Layer 4 of a small transformer language model trained on English Wikipedia (8 layers, counted from 0, width 96).
Take only the direct path to the model's output, skipping the later layers: a vector added to the residual stream pushes a token's score in proportion to its dot product with that token's output vector.

Output vectors of the tokens that the questions are about. A number n stands for n times 0.015.
" Pan": 0 13 6 19 -14 -20 23 24 10 -21 2 2 19 -42 15 4 12 0 -17 5 2 35 -13 9 40 5 1 -7 13 -7 15 -19 14 7 0 13 -20 -38 3 -24 -11 -1 11 -32 -2 10 39 17 -32 6 -23 18 19 2 -1 16 -20 6 -37 -14 -19 -9 -11 -5 -31 1 -1 27 4 -10 -41 -6 -5 41 -14 20 -26 11 -25 -20 -7 1 -10 14 -11 -15 10 -6 3 -8 3 25 10 29 42 2
" a": -14 -19 -8 -5 -24 24 7 -38 0 -7 12 -4 -20 0 2 -13 -15 12 13 -9 -19 -7 -20 15 -20 -32 38 -34 -1 22 -15 10 11 4 -15 27 -32 27 -5 31 -8 24 4 2 15 -43 18 16 -15 -2 35 -13 2 23 2 12 11 13 11 13 15 20 -14 -49 12 -23 -39 20 3 -18 25 18 9 31 16 -18 -6 -11 -8 -34 1 -19 -12 12 -9 10 -2 17 14 15 -11 12 46 -4 4 -16
" An": 17 -8 -12 -1 -11 -3 16 19 -12 -44 17 -7 -3 -3 1 16 -2 -15 14 -6 -12 15 6 4 12 -16 21 4 3 5 -6 -29 1 27 -25 21 -17 1 20 5 10 10 1 23 13 1 15 -10 -22 6 -14 -7 -3 7 -2 24 22 15 0 31 -4 0 -17 4 -23 -37 -1 15 -17 -18 -23 17 -5 20 -29 3 -4 -4 -32 -16 -14 2 -5 17 -14 -10 -11 20 14 4 -23 -12 16 33 23 -2
"(s": -3 6 -41 -23 -19 -29 -21 -9 -24 12 22 3 45 24 38 -32 -24 60 39 -29 24 -6 -22 -4 52 0 29 15 -72 -23 39 36 -20 -5 17 31 -27 -61 11 -73 11 -66 -35 19 -14 32 18 -32 -9 14 2 42 28 4 -11 -21 17 -32 -17 4 32 12 27 -5 -23 -36 2 40 -37 -20 -30 19 38 1 -25 -25 -17 31 -2 17 12 43 -33 4 14 -42 35 -35 -12 21 46 -38 17 -1 38 45
" Order": 22 17 -12 16 62 -51 2 60 -36 -24 18 11 47 -45 -18 -9 -16 8 5 57 -44 -23 -21 5 49 -29 16 -5 14 8 54 -10 -2 16 17 21 30 -17 -49 -28 25 -32 -33 -38 -4 1 30 -24 7 5 -73 38 13 -22 -2 -14 -28 -19 -39 -8 18 -51 -1 8 15 6 -17 48 1 -11 -14 -16 4 -29 14 18 -9 43 -45 33 -53 38 -51 36 3 4 -9 9 -7 63 3 1 4 14 46 -13
" |": -15 -5 24 44 -13 12 -32 19 -27 -11 0 -22 25 7 38 -51 -24 -20 -20 -46 5 -17 22 14 -6 33 7 -41 -36 -4 38 23 32 -15 -1 -4 -7 -23 10 2 10 -25 28 44 -13 0 14 19 47 29 -27 5 -20 -23 4 -4 19 -5 23 20 15 26 -9 -1 -8 -27 0 15 -20 27 15 10 -38 19 24 -37 19 -16 15 -11 -14 -4 25 -20 3 28 12 -19 28 3 11 -42 -35 -13 -15 -22
" was": -1 14 -39 -15 8 12 1 -43 -19 2 28 2 -19 -31 42 -15 3 -14 36 6 4 17 -27 -5 12 24 7 -56 26 25 -6 11 -12 -14 13 6 8 -16 -20 12 40 -26 -23 8 -2 -18 -8 11 -7 -7 32 -18 -39 -24 1 27 33 17 -20 26 -12 14 -14 -8 7 7 -25 -22 -60 12 15 -5 17 -11 25 -6 -17 -17 20 -17 -17 36 3 19 35 -24 9 39 12 9 -8 20 66 -21 -12 -34
"osp": -48 54 -60 32 -2 -19 53 41 33 -19 -22 -14 19 -10 39 23 1 -17 9 2 14 55 -65 36 35 -13 22 19 -2 14 -4 22 -24 10 32 7 3 9 -43 -25 -28 -14 -29 -2 -21 84 25 -4 -60 7 -28 5 1 31 -4 -5 -10 23 -13 4 -7 -47 -1 -87 -21 50 -19 -40 -12 7 -44 27 12 5 -41 7 -23 21 -39 16 32 -27 13 -3 -21 -19 16 -11 5 43 -20 -45 60 13 -18 54
" Indian": 6 22 16 36 -11 -20 5 1 6 -22 -13 12 3 7 26 -17 17 -1 26 31 -36 3 0 5 5 -31 25 7 13 -28 21 -4 2 -3 6 19 -23 14 -29 -51 17 2 18 3 -2 -5 -8 -8 -20 19 2 -16 12 1 -4 1 -17 14 -46 -13 25 3 -22 -14 -12 -8 23 -14 -3 -46 -47 -23 16 8 -5 25 -18 36 -34 10 -15 -26 22 28 -11 18 -45 3 9 34 7 10 7 28 44 -8
"ificant": 4 30 -55 22 0 -66 -7 -11 41 29 2 -31 -35 -43 28 -36 -25 33 28 -39 -30 -31 -53 16 17 -33 18 -8 3 -22 19 -36 -68 52 13 56 -11 2 -25 -91 16 -20 -14 27 -19 69 41 12 -16 22 39 29 56 29 3 -32 32 -24 -33 -20 73 10 -2 -53 -4 -6 -26 -3 54 41 -81 8 48 -42 -45 61 -60 46 -22 23 2 21 10 -18 -46 -24 -7 27 -12 17 -18 -10 78 19 63 25
" European": 9 24 -18 -2 1 -46 33 13 -9 10 1 -7 -21 9 15 -36 38 22 11 11 -19 13 16 0 21 -14 5 -6 27 -25 45 7 20 27 7 45 -28 -27 -12 -75 -30 14 27 13 25 -10 17 -19 1 -4 22 13 9 3 1 -53 -5 -16 -51 5 8 -24 10 -19 12 1 4 32 39 -13 -48 -29 -1 -28 -27 4 -22 -2 -17 16 -17 2 2 52 -6 12 -29 -20 3 5 -14 18 30 12 31 -26
" important": -1 8 -33 21 4 -41 8 -16 0 -24 -33 -2 -40 3 29 -31 -18 9 25 18 -6 -27 -37 68 13 -2 62 4 -23 0 39 3 -25 17 10 51 7 -4 -31 -56 -6 -11 23 9 12 2 -5 0 -17 21 -2 32 8 12 -6 -54 -38 -24 27 -2 6 -2 -15 -57 50 -7 -12 10 28 16 -10 -11 29 -9 -39 7 -44 13 -21 22 -27 -1 0 39 -16 -46 -24 17 10 5 -29 15 71 12 66 24
"'": 16 -4 20 -11 -22 0 2 -17 -16 8 11 -15 -10 -2 -8 -39 -12 -16 -21 51 -48 15 -2 -6 -15 -2 -36 1 -6 81 4 -18 -1 5 2 21 -4 3 10 19 -11 6 25 -22 -2 5 23 24 -4 46 -14 -21 -22 20 6 -2 -1 -38 33 -13 -23 18 5 -41 12 -1 44 -9 -38 -29 -36 7 16 -18 -13 -35 -34 19 9 -24 51 17 -24 18 25 12 14 38 28 14 -24 7 -1 7 -7 18

Output weights of attention head 0. The head adds the sum of these rows, row i times number i of z. A number n stands for n times 0.0051.
o0: 27 -6 -37 -20 -12 -7 6 -20 4 -24 -3 23 -13 12 35 -12 37 21 -13 -15 14 -4 -57 -2 -1 32 12 -37 29 27 -11 23 -22 23 16 29 1 -25 21 -9 31 1 -31 -40 46 -5 38 15 -9 5 -1 9 10 -14 -41 6 -3 23 17 -13 -28 2 -5 -19 -1 -18 16 -4 15 31 -13 18 34 36 4 -18 -61 0 29 14 -38 -16 -18 15 37 -9 39 -27 -22 0 5 -17 37 -34 14 6
o1: -1 3 -8 0 -11 1 12 -8 9 -58 4 -10 -15 -51 15 -15 -13 18 -5 27 -3 -13 51 -41 17 -14 5 24 44 39 -3 -2 24 0 50 -4 -18 30 9 -55 31 47 30 48 -15 5 5 -11 -5 -3 -17 26 36 -9 -40 -19 -32 -5 -8 31 4 11 -16 -34 5 6 -10 7 29 -9 -10 4 15 21 -3 35 -45 -2 -42 -32 -6 -19 -21 51 -45 -11 37 -20 20 -15 -76 24 -6 2 46 1
o2: 32 -46 -48 -12 1 -35 8 -3 43 65 25 -25 12 66 4 -3 21 2 21 -43 -2 0 -1 2 -30 31 7 8 4 -23 -19 24 11 -1 13 -5 -18 -59 -12 13 15 -62 -29 -30 -14 -5 40 18 19 32 -19 -14 4 -5 -2 3 28 -19 18 10 -34 -4 40 34 53 6 78 -11 9 9 51 -24 -22 -31 27 -64 -2 45 31 -6 -18 9 -7 -4 79 18 12 -43 6 1 5 -90 -2 -27 -46 -30
o3: -4 4 4 -10 5 -9 -31 9 -52 16 -28 60 -39 -10 -3 -9 26 38 13 -6 -20 -14 8 45 41 30 -14 -7 21 9 -3 -19 -35 18 -24 -50 67 -27 27 -3 -14 -30 -36 -19 22 21 0 10 -16 -9 -44 6 -37 -11 -5 -19 -10 79 39 -19 4 19 -18 15 11 0 4 -6 13 -8 -1 -7 23 -32 -19 -26 -37 22 47 85 -19 -11 -3 1 -2 -16 45 -15 -25 22 6 -11 -9 -6 31 12
o4: 25 -18 -7 -8 -26 20 -11 -15 21 5 -7 40 5 -58 36 -4 3 32 -42 -34 -19 -12 43 31 7 50 -28 19 12 14 -1 -3 -1 -26 6 -47 39 -41 29 -28 -5 -39 -33 6 36 0 26 30 1 31 -31 29 19 -14 -10 3 -12 55 15 19 -51 -6 -29 16 4 -8 20 2 -17 13 6 17 13 42 11 -39 -58 1 7 11 -32 -26 56 49 -15 32 36 -17 -13 15 -23 22 -20 -40 23 -5
o5: -31 35 -3 11 8 -17 -9 10 2 31 -9 5 -24 31 25 -17 16 26 22 12 -4 -1 -39 29 26 -52 1 25 3 -45 27 8 -12 -5 53 -20 7 6 1 -14 6 -5 5 0 29 -30 -4 11 21 4 13 17 -3 7 -40 -70 -13 -4 -7 -35 2 17 17 -1 -29 -8 7 35 12 24 -9 -14 17 -26 -14 -32 -19 17 -12 -17 0 38 -3 -11 24 -11 -48 -8 -4 7 74 -38 -10 -26 31 -12
o6: -11 10 -43 -33 -17 -27 3 2 -27 -49 4 11 -10 11 -10 -41 1 48 -10 -8 8 -31 -51 -3 -16 13 2 -16 5 29 -14 -4 -16 11 -10 -7 15 -6 -4 -14 30 45 5 -29 -6 11 12 -1 7 -12 -23 40 16 -5 -31 -40 -22 48 14 -4 13 39 13 19 9 16 17 14 26 1 -5 7 29 -6 0 1 -42 22 -37 61 -8 -1 -6 24 24 -7 17 -18 -15 35 30 -58 26 -2 11 5
o7: -12 -24 76 6 6 12 -58 -7 23 -40 -50 1 24 0 -56 -13 -26 -8 3 49 19 3 27 7 -27 -24 45 47 -40 5 1 36 -32 5 0 1 -28 27 34 9 -2 10 21 1 -23 -15 6 -22 10 23 34 12 5 16 60 17 19 -41 -10 -13 30 9 12 -30 -40 -22 1 -8 12 0 -33 -10 12 5 -31 18 40 -20 -11 25 -4 -18 -30 -36 -35 -42 -23 2 53 -33 16 -17 -29 9 -3 38
o8: -29 -14 -29 -14 4 -25 0 19 31 65 15 -25 23 81 -5 -36 32 10 19 -39 14 -8 -75 7 -20 -41 16 1 -46 -91 32 15 1 -17 24 24 3 -20 17 26 10 -6 13 -23 17 -22 5 13 16 19 58 2 22 15 -23 -33 13 -5 -6 -43 23 -4 37 -15 -7 -23 19 18 21 -10 30 -12 14 -16 2 -9 -36 -7 -1 -15 -3 -6 22 -19 58 14 -29 2 -19 3 34 -77 8 -24 20 0
o9: 63 -52 -41 0 -48 25 -22 -72 -89 84 -4 14 -13 -13 -9 6 18 1 25 -33 4 33 -38 -5 -7 58 -32 34 6 -23 -16 -14 -20 -1 47 28 12 -10 22 49 22 -11 -25 11 22 3 12 34 -26 19 2 -5 -11 21 29 56 55 -22 17 -20 -16 24 -9 -33 16 -54 -39 -20 2 -13 -20 -19 8 15 -15 24 -21 18 12 -3 -18 -3 -21 -4 3 -26 49 5 -13 -3 -24 39 25 -18 12 20
o10: 13 -9 5 48 -9 4 12 14 -22 39 -6 6 -10 -28 42 36 2 -31 -18 -8 -19 26 79 24 13 14 -23 12 30 6 12 -15 28 8 26 -21 -24 10 -15 -10 -24 -26 -10 17 -2 13 13 5 -7 12 -13 3 -24 1 22 37 20 -58 -16 19 -24 -19 -12 19 -8 0 27 5 -48 3 8 1 -35 -1 15 -11 45 -3 7 -75 -15 6 3 0 -28 8 12 -10 13 -9 -23 32 -25 4 -25 -20
o11: -4 30 64 36 -21 21 -21 17 -33 -84 -26 8 15 -24 9 -12 -20 41 25 30 7 -20 -3 8 22 -14 31 -33 -18 38 -23 43 9 14 -23 -18 8 -9 34 -7 -25 -14 14 18 4 -2 -19 -8 34 -3 6 16 -4 -35 48 -20 -20 1 28 23 8 -19 -22 3 -16 -51 18 -4 -16 39 -60 31 -27 28 -5 2 42 0 -19 3 -19 17 -17 -14 -47 -1 20 -14 33 -19 51 -43 0 -40 9 2
o12: -13 -9 2 -16 -8 -11 5 -6 41 43 0 -31 4 42 -24 18 -9 -33 3 10 10 13 -22 -47 -10 -25 -7 13 -18 -39 8 -7 -22 -41 13 19 -11 40 -12 21 7 39 -18 -5 -6 -19 -20 -4 -8 10 20 -32 7 50 -13 -20 14 9 -4 -23 19 3 18 -36 0 29 -28 -10 25 -16 13 -9 27 18 1 -7 -35 -33 18 8 26 -22 6 -13 48 4 -55 29 5 10 13 32 -5 13 11 16
o13: 26 28 -39 -33 -1 3 -25 -3 -24 11 25 20 -6 10 37 -43 15 5 -9 -56 -10 -22 -56 -22 46 26 -24 -47 4 9 -17 5 -17 16 22 2 28 -22 -6 18 12 14 -24 19 19 1 20 0 12 -7 -6 7 -9 -4 -32 -33 -27 51 24 21 10 30 -24 -3 3 -5 17 5 10 -10 1 -13 32 1 -1 -16 -31 26 29 31 -12 6 -11 4 41 -14 46 -22 -18 34 -26 -7 38 5 -2 -19
o14: -4 55 -4 24 -31 -7 14 18 -20 -64 -24 -30 -33 10 28 12 -1 37 44 36 19 -16 -70 -43 53 -53 -22 -26 38 32 -43 37 21 18 22 -1 22 37 16 -6 20 13 -3 34 24 -28 -21 -5 11 -24 -2 57 -12 -15 -7 -91 -50 22 11 -12 -8 7 3 -31 -25 -16 12 2 37 38 -48 -2 6 8 -2 -8 -12 13 -39 22 -29 47 -53 5 22 4 7 -41 24 8 56 -52 37 -38 17 -17
o15: 39 -35 -37 10 14 -3 -3 15 19 -41 -2 -7 14 -17 -1 17 -4 7 -30 -47 -4 -11 4 -43 -8 18 17 -24 -20 54 -37 8 8 36 -24 -13 -22 -27 -7 -14 3 11 13 -55 -19 12 17 -29 28 49 -10 -3 -8 -23 19 41 9 -25 36 17 -32 -18 4 -3 33 35 42 9 22 3 17 28 -28 19 15 -14 -11 3 8 11 11 -12 10 5 1 -20 36 -22 12 13 -9 -30 38 -8 -17 10
o16: 15 -19 29 -14 -42 5 -48 -13 23 49 -33 16 35 -13 21 -27 -24 25 -28 -40 -18 -12 1 19 8 12 -1 25 -59 -39 37 -28 -14 -36 -4 -5 35 -2 30 5 -14 2 -24 21 32 -3 -4 15 20 28 11 6 34 28 18 -10 -11 33 4 -16 1 8 -38 -11 -21 -29 -19 1 -11 17 -3 13 41 27 -7 -12 -5 -27 32 18 -2 -17 65 -2 -30 -3 -43 10 -13 -11 32 22 -15 -5 42 20
o17: -7 48 -5 -9 2 3 29 12 -12 27 -13 -6 -13 38 39 -22 -8 -12 -4 -14 0 4 -17 -10 40 -19 9 18 3 21 3 -35 -6 5 -1 -2 -12 13 -23 -35 36 26 -18 -8 8 -18 -38 8 7 -15 -3 -18 -32 -2 -57 -37 -20 19 6 -32 -6 13 8 -16 -2 44 -22 -8 16 25 -9 -4 41 -21 -9 -19 9 -4 12 26 20 12 -5 -3 41 -11 -62 -8 -15 32 57 36 -4 45 -9 -12
o18: 0 3 27 7 24 -1 -38 10 16 -24 -34 4 7 -15 7 -41 -37 17 -24 10 0 -11 63 22 43 9 15 61 -10 -8 2 8 -7 4 53 -40 -28 -24 10 -28 38 -6 -5 37 -10 -16 -9 -21 32 42 -22 -12 4 6 9 -83 -23 19 6 -20 -3 14 2 17 -14 -4 26 26 18 14 4 -7 23 -12 -17 -48 1 11 12 5 -18 9 -7 -10 -18 -23 -24 -37 31 27 12 -21 -25 -8 0 -1
o19: -15 1 0 5 -13 -11 29 48 93 6 12 -25 12 27 -27 -24 -8 2 -46 -21 -8 -11 -1 -6 -38 -26 22 6 -43 -16 19 -8 -12 -17 -35 -14 -3 7 -28 -15 -22 33 -1 -56 1 -31 -3 1 -5 32 -5 -23 7 0 6 -30 -13 61 -33 -1 -28 -10 37 11 -17 17 51 34 14 13 44 30 -10 11 -10 -31 -20 -10 -22 19 3 -14 56 9 30 28 -46 -13 -1 24 36 3 -17 -7 -1 25
o20: 25 22 -23 -11 29 -8 -5 18 20 -13 -8 -22 -27 26 -29 7 37 -11 35 29 40 -6 -73 -8 -43 -5 36 -15 35 31 -21 29 -24 37 -30 9 -4 16 -14 -10 33 -13 22 -57 -2 21 15 13 -36 -51 22 -17 2 -16 -7 75 19 -54 14 -22 0 -12 24 -6 1 26 -22 0 7 -7 -14 -8 -26 -48 -14 31 3 -6 -22 49 22 -1 -22 -23 4 -34 5 -2 -16 10 1 -16 8 46 -1 21
o21: -13 14 28 -8 -8 8 -5 -5 -44 17 15 -8 4 -14 0 -27 -20 28 -3 -13 -22 2 17 17 18 -4 -20 14 -22 -50 41 -17 6 -31 28 38 5 12 12 6 -3 18 -5 55 0 -14 -32 22 -4 -5 19 -13 26 15 34 -38 -14 25 -21 -8 31 16 -30 -19 -10 -34 -13 6 -24 -2 -15 -8 16 19 -32 1 32 -8 -21 -18 8 2 24 21 -30 -7 -14 14 7 1 -36 35 -16 1 13 7
o22: -26 -12 16 -28 59 44 -65 -8 -20 -60 2 2 41 13 -73 -82 10 8 37 57 33 2 -35 -9 3 -9 74 -4 -43 -58 33 24 -21 -21 53 49 0 -23 28 20 25 -14 41 24 -5 20 -18 8 12 -20 62 -34 38 4 19 3 20 1 -13 -19 48 2 -19 -7 14 -64 -47 15 -15 -11 -2 -5 -5 21 -29 30 -23 -17 6 -24 -25 -15 49 -24 -54 -35 11 23 -8 2 -23 -8 2 -26 23 53
o23: 0 -32 -25 -24 10 -15 -36 -20 -52 56 11 51 2 37 1 -49 53 43 9 4 -20 14 13 62 21 -1 33 -23 -12 4 25 -2 -34 15 6 -2 -3 -33 0 24 1 -7 -2 -43 -2 -6 18 -3 36 -12 -1 37 3 -3 2 22 18 -21 27 9 33 59 -4 -5 7 -22 28 14 -1 16 -19 -17 -2 -30 -21 -38 -2 22 47 -17 -42 24 -22 -38 3 -55 36 -21 0 12 38 -82 -7 -15 4 4
o24: -8 19 4 12 -35 -8 24 1 9 -5 12 -40 17 43 -9 28 -28 3 20 -15 21 5 -38 -37 19 -9 -26 -11 -9 -22 -35 -2 11 6 21 44 -26 0 -8 14 0 21 -27 25 18 -35 3 -8 -4 10 -6 -14 -1 15 26 -72 -31 36 1 1 11 -14 9 -32 0 2 28 1 38 -4 -10 -4 3 21 -1 -22 -20 -5 -10 36 6 13 -47 -25 71 28 -19 -7 8 9 22 -36 33 -7 -19 -19
o25: 8 31 -11 -44 -11 13 -11 -36 -21 -31 -10 7 -35 -22 -9 -36 7 25 23 30 26 -16 -51 -8 -7 -7 22 27 15 24 -14 29 -38 24 30 -8 6 27 -7 -14 32 15 28 0 -9 -1 -2 -16 14 -22 7 9 9 4 -12 9 3 -24 31 -17 23 42 -5 -20 7 -4 -38 -6 19 -7 -33 -18 30 -23 -26 27 -25 8 -53 27 11 26 -27 13 -12 -38 12 17 18 15 -16 19 13 20 27 4
o26: 26 -23 -35 -38 16 2 -38 -26 5 33 0 8 14 15 -32 -27 12 -7 7 -15 15 -9 -47 2 -18 -14 29 -1 -13 -5 -13 -4 -31 16 32 39 5 -5 -14 48 26 15 3 -9 -40 9 19 -28 -6 -11 42 -41 41 23 -16 34 29 -22 38 -19 14 9 -6 -24 10 -15 -41 22 32 -25 4 -12 33 -18 -8 26 -28 -34 22 23 36 -10 16 -13 -25 -69 35 40 -11 -7 -33 -1 18 20 32 18
o27: 0 -15 -29 -5 9 -25 -31 1 -23 37 -14 7 16 -4 31 -19 26 38 55 -76 -2 -39 -41 30 0 0 -23 31 -51 -63 30 5 23 -11 9 -59 33 -26 56 4 -28 -61 15 -8 22 -4 -3 4 20 6 7 52 32 0 -16 14 20 0 34 -7 -13 -25 -1 -1 -2 4 8 3 -3 -14 20 -4 7 -49 7 -6 0 17 -35 12 26 -14 94 29 -7 -21 11 -9 -20 -9 15 -42 -12 -28 72 -5
o28: -11 28 -52 -26 -10 -25 22 23 -2 14 35 11 -21 35 2 -30 21 52 -20 -15 -10 -12 -24 49 5 -2 10 -11 6 -15 35 -36 9 3 -21 9 14 -27 -22 -18 17 11 -7 -14 17 -14 -29 22 -5 -27 -9 0 9 -1 -53 -16 -22 22 -5 -37 14 8 8 35 18 20 -10 44 9 -19 22 10 19 -31 9 -22 -33 -1 -30 18 12 12 -8 24 -9 -7 5 -2 -64 17 8 -16 1 30 29 19
o29: 14 -42 2 40 -3 -12 9 8 17 14 26 -11 2 -3 -23 41 9 -15 -8 -3 -12 38 45 1 -8 -26 -6 -46 2 -27 4 36 32 -3 4 24 -23 -11 2 19 -22 -17 5 -9 -9 9 8 12 2 26 26 -5 -13 -18 34 31 22 -36 -15 18 -13 -26 9 -7 2 -27 38 12 -17 -21 9 4 -43 7 14 1 20 -6 50 -49 -37 1 6 -20 -8 7 43 -8 12 -32 -41 -27 6 -28 -25 17
o30: 9 -6 -38 -6 29 3 -6 10 15 -39 18 9 21 -10 20 -26 -2 5 -3 -32 5 -32 6 8 3 -2 33 -18 23 25 -17 11 18 34 3 -14 -36 -39 -17 -17 -16 -32 35 -6 -29 12 19 -27 16 10 -7 4 26 -40 -17 11 10 -1 -1 38 -15 -19 -6 35 28 -27 44 12 -9 -4 24 15 -29 -11 22 -1 22 14 -19 -13 3 2 21 31 0 0 63 -25 5 -11 -62 -28 7 8 -6 -15
o31: 25 -48 -17 -11 -10 28 3 -16 15 -21 11 -9 6 -9 -14 2 -2 25 -1 17 20 -8 26 -14 -24 38 25 38 38 51 -48 -5 -6 19 37 13 -41 -17 -7 -17 54 13 -2 14 -15 10 19 -29 -2 14 -14 -13 26 -14 3 32 16 -20 -3 22 -20 -3 -11 8 31 -13 3 0 16 6 -12 -4 -8 14 10 10 -9 9 -23 -5 3 -25 -25 3 -29 -16 32 -16 12 -1 -61 -18 14 6 -18 -6

Each question shows a token from some text and the vector z that the head gathered there. A number n stands for n times 0.023.

"197": 15 13 -17 -25 -34 -14 6 14 -1 3 -18 8 10 -15 24 0 -35 -5 -53 -8 30 -22 22 -9 2 16 3 -36 -15 8 -9 5
Which of these tokens does it push down most? " |"

",": 9 -7 -12 -15 -9 -9 -8 -8 -8 -15 15 34 -14 -4 34 -5 -29 -28 -53 -3 23 -3 23 -8 -4 -10 -43 -7 -18 31 -2 -20
Which of these tokens does it push down most? "ificant"

" Ab": 24 1 -3 -18 -4 -9 -2 -3 2 -23 -21 16 11 9 37 7 -27 -9 -26 8 -5 -11 6 -15 15 -5 -18 -36 -14 21 -4 -8
Pushed up most: "osp"

" You": 23 -7 -7 1 2 -6 -5 13 14 2 -26 20 3 5 26 -18 -11 -30 -33 4 -4 2 32 5 15 -8 -13 -29 -12 20 -13 -3
Which of these tokens does it push down most? " Order"

" for": -2 26 -30 -16 -19 10 -5 1 6 -24 12 32 2 -2 43 -5 -21 -11 -21 21 -10 9 10 7 13 -6 -19 -22 4 31 12 -13
Pushed up most: " European"

"t": 14 6 7 4 -6 -4 27 -10 -10 -12 -10 31 -23 10 41 -1 -37 -11 -19 -5 11 -9 4 10 2 4 -19 -28 -1 2 15 12
Which three tokens does it push up most, strongest first? " Order", "osp", " was"

" se": 16 30 -34 -9 -9 4 13 40 3 30 -40 23 20 -4 21 -16 2 -20 -7 -4 -20 18 60 9 -2 20 2 -37 -6 8 -25 12
Pushed up most: "ificant"

" (": 12 15 -13 -11 -5 -5 -8 32 4 -49 -29 44 7 -6 45 8 -11 -30 -7 6 9 -13 50 -23 18 10 -3 -12 -39 17 20 -2
Which of these tokens does it push down most? " was"

" R": 16 2 -15 3 9 -15 1 10 4 -15 -21 17 3 -12 17 -5 0 -37 -36 10 3 -10 33 -13 1 -20 -13 -20 -18 19 -3 -1
Which three tokens does it push up most, strongest first? " a", " An", " Pan"

"oot": 17 -10 22 -2 -2 -32 3 11 -23 -7 -10 2 -3 -1 1 19 -34 -6 -16 2 20 -26 -18 12 -8 -4 -5 -62 -24 14 -8 18
Which two tokens does it push up most, strongest first? "'", " was"

"ian": 5 -8 4 -6 -10 2 15 -7 10 -31 -28 20 1 8 26 4 -24 -25 -20 19 -2 4 46 3 14 -3 -19 -34 -2 20 8 -9
Pushed up most: " Order"

" Mor": 10 -8 -9 -11 -20 -8 0 10 1 11 -21 14 3 -7 16 -16 -7 -20 -32 -4 -8 1 49 -2 0 0 -7 -35 -6 15 -7 -8
Pushed up most: " a"

"es": 13 6 9 -5 12 -20 1 7 -8 -12 -4 24 -14 -2 15 1 -22 -25 -19 5 -1 -9 11 -3 -4 1 -23 -21 -11 18 12 2
Which of these tokens does it push down most? "ificant"

"out": 23 2 1 -20 -4 -8 -2 -3 7 -24 -23 17 12 8 37 7 -24 -9 -25 11 -6 -11 7 -16 15 -6 -22 -32 -13 20 -4 -8
Which two tokens does it push up most, strongest first? "osp", " a"

" M": -4 13 -50 -10 -17 4 5 29 -8 -15 -32 22 11 -19 31 -14 -20 -23 -37 -1 11 -8 37 -16 -9 12 -17 -12 -22 -2 -17 -10
Pushed up most: " Indian"

" to": 9 31 -26 -31 -14 -5 -7 -5 22 -13 -24 -18 37 9 -3 8 -18 -28 -45 19 0 13 55 1 12 8 22 -21 -12 26 -3 -4
Pushed up most: " a"

"199": 11 28 -29 1 13 -9 -3 3 -30 9 10 32 -5 4 32 -6 -3 -12 -19 -5 -23 6 -7 -11 5 -7 -39 -30 -14 20 -25 -7
Pushed up most: " Pan"

" The": 6 5 -30 -7 5 -25 -13 14 -38 -17 13 47 -34 -8 29 -8 -25 -30 -34 -18 10 -2 12 0 -4 0 -29 -46 -22 17 6 4
Which of these tokens does it push down most? "(s"

"\"": 26 4 -16 -23 1 -1 2 28 17 15 -39 28 0 -14 24 -4 -11 -35 -27 -14 -1 6 61 -25 -1 23 -5 8 -8 8 -6 5
Pushed up most: "ificant"

" Z": 18 -10 18 0 1 -35 3 11 -23 -6 -9 0 -2 -6 -1 17 -32 -10 -22 3 20 -28 -19 7 -10 -6 -7 -60 -26 15 -9 19
Pushed up most: "'"

" rock": 23 0 26 -11 6 -34 -1 10 -18 -5 -10 6 7 -5 10 21 -25 -9 -14 12 12 -23 -19 -1 4 -2 -12 -66 -24 18 -12 21
Pushed up most: "'"

" car": 8 16 -2 -28 -10 9 7 10 18 -42 -36 23 26 -2 49 9 -13 -23 -7 25 -17 7 31 -25 39 -1 -5 -15 -26 14 20 -13
Which of these tokens does it push down most? " was"

" ex": 25 9 -7 3 12 -14 1 -5 -13 -8 -8 24 -15 6 10 11 -24 -18 -28 14 19 -10 16 19 -15 7 -2 -35 -4 22 8 5
Pushed up most: " was"

"iss": 11 17 -18 13 -1 -3 24 11 -9 -17 -24 45 -24 9 45 -6 -8 -19 -1 -5 -5 10 38 14 0 12 -13 -17 -5 2 11 7
Which of these tokens does it push down most? "'"

" arr": 9 -8 -7 -15 -8 -8 -9 -8 1 -18 3 28 0 -1 32 -7 -25 -28 -47 -2 11 1 20 -3 2 -9 -34 -1 -24 28 -4 -24
Which of these tokens does it push down most? "ificant"

"in": 26 -4 9 3 16 -15 3 -9 14 -5 -17 12 -8 8 -8 10 -15 -35 -53 19 20 -14 34 19 -17 1 2 -19 -4 28 8 2
Which three tokens does it push up most, strongest first? " was", " a", " An"

"201": -7 7 -39 -7 -12 -11 -7 -1 -15 1 5 39 -18 3 9 -8 -24 -16 -35 -6 -7 11 29 7 -12 11 -3 -43 10 8 6 -3
Which two tokens does it push up most, strongest first? " An", " a"

"ir": 15 4 9 9 -6 -3 28 -13 -10 -15 -10 33 -25 10 43 -4 -38 -8 -18 -5 12 -11 4 12 2 3 -21 -28 -1 1 17 13
Pushed up most: " Order"

"E": 10 -13 43 -11 13 -6 4 11 25 -16 2 32 -21 9 -7 7 6 -43 8 13 -31 14 14 19 13 -22 -6 -19 -5 39 15 -4
Pushed up most: " |"

"adio": 19 1 -3 6 2 3 8 15 20 -9 -38 24 -1 -1 28 -13 -4 -31 -23 5 -4 -1 50 -7 0 -1 -11 4 -5 13 0 -6
Which of these tokens does it push down most? "'"

" v": -4 19 -13 1 6 -23 -9 -5 -33 0 10 4 -7 -12 -3 -11 -19 -23 -18 -7 -5 1 15 -10 -12 2 -11 -44 4 12 2 12
Pushed up most: " An"

"Th": 27 4 -11 -15 -2 -4 -3 -2 -3 -19 -22 21 8 10 44 5 -29 -9 -24 4 -4 -8 5 -19 15 2 -18 -39 -13 21 -6 -6
Which two tokens does it push up most, strongest first? "osp", " a"

" feat": 16 20 -26 -16 -3 -6 0 27 -1 4 -28 24 11 -7 19 5 -4 -28 -22 -4 -25 5 27 -2 10 0 -3 -8 -12 23 -16 3
Which of these tokens does it push down most? " Order"

")": 11 4 -3 -15 10 0 3 24 13 -33 -34 38 6 -10 37 10 1 -42 -1 12 -15 0 47 -23 21 -3 -13 1 -27 20 15 -12
Which of these tokens does it push down most? " was"

"a": -6 11 -55 -8 -22 8 0 19 -15 -19 -21 29 3 -21 30 -17 -17 -15 -32 -3 20 -1 49 -22 -19 18 -21 4 -11 -7 -11 -20
Pushed up most: " Indian"

"the": 19 14 -22 -11 -7 2 -1 27 5 -22 -33 37 -3 -4 37 -2 -13 -25 -17 -1 5 1 52 -22 5 21 -9 -12 -15 12 4 -1
Pushed up most: " important"

"j": 14 -17 15 -6 8 -20 0 15 -12 -3 4 19 -11 -5 -6 15 -18 -30 -20 17 7 -13 35 14 -10 -12 -18 -40 -12 31 0 0
Pushed up most: " |"